Layer 2 of a small transformer language model trained on English Wikipedia (16 layers, counted from 0, width 96). Numbers have three digits each and are written without spaces.
A neuron's activation on a vector x is GELU(weights . x), where the dot is the dot product.

Input weights of the MLP neurons that the questions are about. A number n stands for (n - 500) times 0.00095.
n5: 479622409436606433544382372446472316472322500665537464529532460434663562605486665517567558373660568485291468321465485503694582471537668239724489550538479454339523504391658462503833591545568680411798468451463584507590705447507428418464544500388534371628468173437459615594338688211454421474
n9: 654503494409521570537456460470497506411409462524410653283372782331485578198402417401621437533526500676520407491468661374426553613407613439567520578338336410661391439541412753407586576387571433531622624623452534566651627497548472503613423584530497600434341497304432538731356327459467472527
n39: 605402392385383634423521896293212720287619265384491650670358539400591582393333500451559504780424449434509551889449716387420234432643500546546448636337656521396598538542364435459409375153655478504464388546558556435616483731613390512458390447389430361765554607512362724458760386583699643455
n49: 586393361547625466367506596298454624448463562634587456435448755720331428575459381586294605696398644571594620521551490550589536461455503620591602463531562245538415451350430450569554536554467487539624553391598494484542650454512614682500342303263578576585494444533361488466448475391354422415
n61: 375284591619528466460548480345614392624592466560197693431353752457414401247542402427629707461428458348794462541555777540489548319504351466645740435538637432421399538376561414581602758481493551325652728526536428516690481708534467364355361472628371476668399472556708724414404428604381661552
n63: 637402440595604346521362493437598440371347586473560405376611640698524371374635568490402526323348577625805457447524472593410430500377336453476635711357478683602546385339486340406623596638570339524572746408443486466560500500432524570594749394735325592635371611652670180582449471578390354339
n69: 296621637331740564546333542507384584577483534489263459287486580623324513345479443258382563531363638632545398612376663513446457632416584497649556661379537541523554646486594429444539597497434267533479677838687575577493649490507437385315347689536348562577423549430477467550452592493522369377
n78: 496316700432455429661747543509471257550289709877587317424558367617528545558458338601358478479466576570479462439398861356487520508738383563427340745657349646650398479463448545342522368221763513512434257558540300314644538467355545285681439768526480343533562492508432269286692626582481698691
n81: 474747608366590390507626477549670504413526511481687485363383425333472564488362409246870545579500433581653368429528564300507632325527508551520625589293489522583527617347570467688344598518500454663365414471380598352547355529620763582371389273311650416378398447731363713500630478576493582508
n89: 308704614629661470303493486531223421703368477486503428591627500483377614404374400574440718558648415352705473340321427586467366567614601503632531632480335293475225450443478424416444421306532434510535527507656590576497572463500507529399426616669562571569543625596423533629710436414559474710
n99: 351403592514728510348551539451472541534577373335565454490510574579386440274507545344347482373368500605778583678393669497428590394521411390409657416350555775745423238760487547547586575202597439483500581646708549578595518696452547513524395543529470437415616538415507456538342621605411443445
n113: 540510520570449398371349647366562539421360449593602267665362347643438655438522493763531714679570159584444412348363619455598511467455379754448519776695599424552605318482524411606481514446528326293550407565392476511443541416392352387419439362431486457418518401511567676766643646701615493338
n124: 415519337516453660465310492566730729329626484457563618776568381313386461713545428655765409422512414424389524543451351304396398583541787464548396658317629452276611605604408646547288492622535784632496225350696738438366439620560422430455542458026488394354564515630581480577530548378541446389
n125: 451469488513643383497474307480609436429467833517612700500477467466537605479570513497555466296395354128620726430576571641484605503277425510450405609646638673339434382529447669573453539465535531516407500616472481402664503490497503345556572562476338488786565506387396429470506402513655348549
n144: 545420572466324507464221442473444467315613679663418310688489408527521525551629715446602650446425481339473485540434508753072406419485581452418500394297496671535480511515731696439457570438460508640331607390468611249445485437519333649368527465410395456790467690750353382568580549680531420496
n151: 360452509528391564448634511493452396503699490518535538596429430768526418388400530219458560611418510643486630268526519640531583445693567649448433442517595534426547408585374633381398463376444450605661556594446494465637694565520668427486529325543576509416325435500422413723443340062453316605
n174: 472509549647449670546568588435430385647557500534382426628560442503548534500725619424449536390389567533423649694409648545538518583689356500337418359475424500452339551415383552375565534342390461549357471363403382510612487506638546466694758503480506330677569600360378435696583522537295381336
n178: 680430530500412461521408455397623641358630378542526675547632511522426566413474532262537437415637438496372511566480394397475598335392690600669478496727594611439523389596486565295563496394573313576424401783508226418651635443215462399670504877772598356496464412479445454385534547567463406706
n185: 568446422737471405588590433597602326460514375712377434575500448409478424486493736552506608375555441396465605381323463464615315384514451449496634442601469568500341558672584604690640734367402405438504524487364607700357724561328378533288376283332470596257598389567510584460551483617381641572
n227: 576387586602204503487541650461674537531573659298619679608424702403683262518465572397471265475448627540412632661634440507597567512636690362731561591401663338565460358510746566393389548493554482527693345674430507439405556531363426500472554489540436383439157513446380418506374452520433530511
n246: 288713636516645548535445360733657551143528715534525264407436471330398481534443389454410500533725500239516364539633452481787446587595624476452558492627380735311691724409432399604417673688450608354622602602551572785625537301508554601387399580525287675304302515366588445365407516531741523428
n256: 392409606598527375272398856460334514432609342405657558529571423541260563527438372448480485750352263489471529622739390339572497584381727360528489797653615428517439719525568425656615387433493459517209529599420555481504464593454403528565263485576476503553578575564462585719547486496420278447
n266: 734784387737386537338346275483752403496463332361453600392377429449395357600554577476469602319657462370714558524495213398672412411436632607968572608537484545586168405573531608552458541367655513694275651621735469534431638512553667233417444578310687406573260403415686524571485549464412560666
n271: 738300729477561591548365350394538568386612527557568325554451304726359667597255363533525638743473418504508431467657483507706385662575397519420678612424354420449634515287638275589635338519396512353391703571585610484646457492447489556689412480633392559278735427391640353406232634365397555581
n292: 484575597409490628402371483441397525478548647374573520652605428361554345378467440435533517769606383712497487375443388534526301671553550331535424442437580522624612545487610512683354585629435457636693480639531472613497422698379401621410463392409547377270452462585472292602392468465720571435
n294: 455251616621555582411567521598596540395645357656589319635493339695487503725229622605700525328421521522399634450428485526572420571733387606346553573422243500371493705554640534384366419382444464543651287584583591493379424582425520427614518586558281462440517602534576446491567476490652715493
n312: 389575546520687336413447535648436434513436517464598387398554476618595340564664350319595674335500558259593264529668379567443477430413587570426357463337652366449318584423452375594590404678676416607599500563653561535576551560276389425554775440649379568487517531430500288672500513464391458704
n332: 629500500844496496424529363581737427406571607689517811354508771307426568439580747484800538419388395570728152589436473421756416459286273388228629475557243467680513446340614402648496471557484634484264500581360366372427593393574496267496604496352697504390574631419468569326620483651542656307
n367: 542390507500431338674388320647481668387275504355492465443459519574714405516542406416539473771466600619539329467643475294587629507684441451347688496717602643357432614406590418738594605411584461427564794429560598387329488413432845548393444285408386566537320696370569642507447383645297376327

Each question shows a token from some text and the vector x that enters the MLP there. A number n stands for (n - 500) times 0.01.

" ob": 471420323374454553449477664476530472624444370515517513294401361617638604473689765444433466504484569569526678483571494628508400585431495291540416553577547225653722380529256566553445347573509544403502489334498513593628197539572585453308527587777408520373411466468504634311456550653583491524
The two highest activations, in order: n39, n63

" |": 444614276455487615708440532521449421785469428461417426284397258625390661485456605611557375500612450459504398538563413574502577554394317594657594378627546447752578459697533494475554370700395409427554333404425571308517295535526709595388614575618387492477412474609520615267555340481671449606
Which of these neurons fires most? n81

"ne": 539490191488555769450436592402600519538524486298505313346449541551771553456596765602508424478404429402579474428600431464371644385369443559569581507625578372569578749710431599508448376662455576516330482356436497512433228518552590495514396662591576497334397483494592557558313567431347340671
The three highest activations, in order: n266, n124, n256

"ational": 469448381548494513546465691459326327653357435507403397380570592572582669513538610536541501471728577460678470453565527690262401532572421352439534414421412389656496481842420631613264475786243393472548550400516544323413329441402594570426366678726553588481427377421604534479525494420569569482
Which of these neurons fires most? n89

"ver": 688632328525634687545318510454386597620446457415383451379370408447536331394624720752383461419593589478392492498595437386415721607510458523662481508530375421524420570617347548485373344674333546455338473483455449341408271564529599563481512812759545566505470503470634643447399543444574374540
Which of these neurons fires most? n266

"nu": 564510497330548624358527559491534291618516468322658365373458405629566545425558571465422464619646368396509343412618486728416296632492496395668420529674505358493595555727417532504429485645425558334397477405434622321342109536483637584497442609572479503343609580465570583369386713620570456671
Which neuron fires most, and how strongly? n271, at about 1.8

" with": 367478223547465553787613635545400440723546513186539482291569335667515620344556568510422475517480552437554555474573452688435409485389494470673541284668502298607556603523371651727558365576520336546558544356374415405416447494637649583473331597539435617394426460359486474419489384717543474549
Which neuron fires most, and how strongly? n367, at about 0.56

"ture": 451463305363523580555517655440573408574569432321395495453567571628597559377619583519432379436601434485598587523580486632345423489536438603582410339609660302647618650696267652530313447885298358436409453513379430339315410430490619474484404718563648576524427517348517522433435586517696471477
The two highest activations, in order: n178, n69

"gers": 505491365525553626654588733557462459666605409258386497322508420553619486335580568596547459512519408662604454460560596573273491638397459519722454329359425436611479695603436693607444396875339319449368465384312494427314321409540522458420540778576587583509496450419540566413465475417640554432
The three highest activations, in order: n69, n9, n292

"erm": 595636401554511641655559731700416464528409461304489402224361483490518490385667582615523433442468545446449538481727604327380578722490377579528509361538379472536460457617390598491460485756474459427304431288473565425425290619545399533478463688697422541352416608646449643530369592539569411391
The three highest activations, in order: n9, n174, n63

" prior": 531515186600477578746351566489464425470576322343488386377465287483470631459556702679492430580719529590561529312596487579471533479548453408376462550600550317618601448636330516538249322620339474498459515356505573507567416500554586656376420681847388645478487445320557473352488485581609587433
Which of these neurons fires most? n246

"=": 420385374519506614788663727511512424766518510233432406257478485529566631364386634628519408389478563544405413541626423819401557572404322677521534397620503342634583377728459547646429335491451537461495417315438596529393507429430542589308713526632534520316455433456594464289474515551553445551
The two highest activations, in order: n227, n185

" to": 470413388538654529729618434467389384773518420416521333313456376662567664303570563684663362525623620517589441485555477554498583608704433479617538475613483259612479512535345479738520323609583554535566432313451355382308362375573588566442408593442522524340399447392572424476550327648397477574
The two highest activations, in order: n367, n78

" a": 400387375552569571684476600472524300796438445499499360257300251497450563415619801545467360589659579379449469579418520629355475544431391483494584332542532379760494446487429607657398388633506493471430553358508522587561331471639562445324465747475661646220472457458552551465565485730673467470
The three highest activations, in order: n332, n185, n113

"ti": 545505307310550715435740596518535464520634556350384548413386512704589490472555688518558343574563454345415665406560399477329504562515401488442450541583418282579577484652431613431298467672468524485444426445406670404298339557462680446311356675648479473475510471404688666396453588564606433602
Which of these neurons fires most? n294

" Gi": 472547250477528608425640686517549475531352361345531415266312467621676454370608691449605431514518564437444692456622589383429471653416456435572547381734473391748553554656329535566529502617539599558431409414276701373517535454456580494481513682551350467380455458570541550233409626500458436523
The three highest activations, in order: n227, n185, n9

" the": 311417291573600550658629668509583287838467415384507389294433341529588522433491743633428461431466702455431455405459333761454553644389476450539484329514644282561585441665419564648369463652435505458491443385521566374516362484618519607292449598688504548298450556382563631391565462657541436535
Which of these neurons fires most? n185

"V": 510362309574486559501597715487497321765496423381427412328365510475634470507722658565354391504573462350455513331728624643409531670436368505532577546512426529624604396684364471593496324752344495543433282397534704454345365417512631533346593645554385505355518534481539625472588410497520523623
Which of these neurons fires most? n185

" best": 459459259440479515582629600619491561651388317318497499393384427601449584347623672657499465429735586443541567342524439592360442299423493454527433261525452400832423508655349728582412431851432401544425497431419475397532447566545503553448495733571450608465396429378568539426478578678725505461
Which of these neurons fires most? n266

" them": 353560239524424492670574365422544493714615459514390409288542449531701384410540709647489480434509430492523433385612514674297620721433379478617408346643452257695511595666433657724343383707452462581481414381443458442451299421645401537402435578669503665317450520454478621393470570605533486497
Which neuron fires most, and how strongly? n332, at about 0.23

"be": 539519350509540656644598650458347582440549494331593517255478366545582578315579691836274466562404493439465470432633511527353557561455423570684392438605410360591425666511255609484550299573400603468459466390534677387293499492550579377490546575569465563433367520519642566562356562517582370639
Which neuron fires most, and how strongly? n256, at about 0.26

"/": 414473302440433620756605608648463508687465526278353604468386466647586534371671695625389519429490595424629455589555522804391432437432478535517278468513522310782572500676435420433530359644506591374418469355338620314346217391471594639342413664624589459271488564526496504467512508409421578640
The two highest activations, in order: n227, n144

" country": 560371418502605576615557516346493501747578485410447538422563506687631583382557838587299372559641548474492501379506397605461364513463463507554386525509375371793524601713403707656301465703423322455575362254481566411452351449417513537357460678550576521566367442414455557256475613396558555529
Which neuron fires most, and how strongly? n292, at about 0.4

" cell": 400318389420431575646412785558655383656498483401443513218559529498665637412660596465433531359550409461504537410696544615338362613470398461646452383590508346717485451708391726680365420784400347413506445252521548525527257467649462473481451626524527561451528495545369626474454601483461511455
Which neuron fires most, and how strongly? n61, at about 0.25

"y": 442529381481545654541534484470456715439528613378575345293605438633747490470652724500502515338499544431480386526725438493338764498432355390465516450538475417482357546591454595410609350720390481494426493371299520346303263391509573666604370697607518613422450633280640607496469485503608443652
Which of these neurons fires most? n367

"e": 530525354423483642577558599383533473588489544370506220283492436543791508395652707545515472348509599378576542505707611527392685504386395467598609317609588315608541502677474605545677297802350438455386511348386412320436324432531527621490388753433503499429426544398566634479397537462629320526
Which of these neurons fires most? n125

"ile": 405439165577537604581498585442537463597525524248549381319270644548718538485509574671428398464545418460440644482791528406514593574498320659409657323601570307568490584663421650496508487714417479534458453366357444524371578530429542519506220590601622564436478413347515456431469688459528438544
Which of these neurons fires most? n49

" Film": 475470318556601599719579638506487382672454336328408458439550582567672587468717607444522444585673506435536407612516519410433415496354385418526464361557529412807563380745396632685512326732334502393544441373356561224393250476475507616376406685678409568488446581405441527346452689335536594479
Which neuron fires most, and how strongly? n332, at about 0.33

" until": 534551253694530511708530602410529503624639470255540425277470366585409626491594713700460528500654498414476497356550486755446438515557398605545453369737583226537572582599343538673364305566438569503545450235406474413393218452566512501447384652653444591447499514510496469387542301681382448549
The three highest activations, in order: n113, n89, n49

" on": 323314224458529567793517651456415412661639455392629324331651283639561628468641573666579403584466495511630495510513497739452448504477466566433609499727576264580514614670315463597424321676509433617460452357426402385503412514660587496410414578581432523377434510479507468460397355467613329595
Which neuron fires most, and how strongly? n151, at about 1.1

"ey": 476670384416661708570496582413540594607560519349400366324548515709797446493576698598646528608459576450495418444653522450347629529479351539488448419593432392579576576601363683505490327773304427437312543470332479224357317449421475551432416715553532508398495588359543615522452481352520398486
Which neuron fires most, and how strongly? n367, at about 0.3

" during": 494516270674570507798553641509538450639621641413508481334459342596438569436536766690504445603587523414593502368549492554545211483471405531524560406634562297646586513521284437583351342553407557605488539268436522391318430418610627538454440666619379576367463451380508518201566441683557504348
Which neuron fires most, and how strongly? n332, at about 2.2

" quarter": 458374264334515493756476555580577423608540470381484386412550309516661630430560637568289374429615596554572553409649398664437450428510473557419411437608415209690639448665269668584387407726342393432491505371418605619568289576430599511333487661484487525526390597480521567341561591483722582453
Which of these neurons fires most? n246

" his": 349558250538509541589467588541532435785404361507542353220441345598643408406605751602577390526507517468523414492480545675415646614375406358498555451543600183729486476565379625622409358606393603548468519385478470399448416445628462525406386714795526676363467517475487536306522402681578462450
Which neuron fires most, and how strongly? n332, at about 0.82

" out": 425395299519410464755529418514456616654655451400378457236455485781592664469643718556533540501544701542609632508590456648452445618473536573537309383532388148635547487464252548587541281715311463587468421340434465551418359464521484487346526603550552559333432455457508475308510549625619476499
Which neuron fires most, and how strongly? n49, at about 0.47

" 4": 413416171468533607856520741605371521559523488368351392404578442507442579388625754565490384432494444507434628458596547730487577629477300415719373374512529329628463358523509584549496385877513386602476412507336595412469341435511647565348469551506558563313404522380524557291636535465581471676
Which of these neurons fires most? n227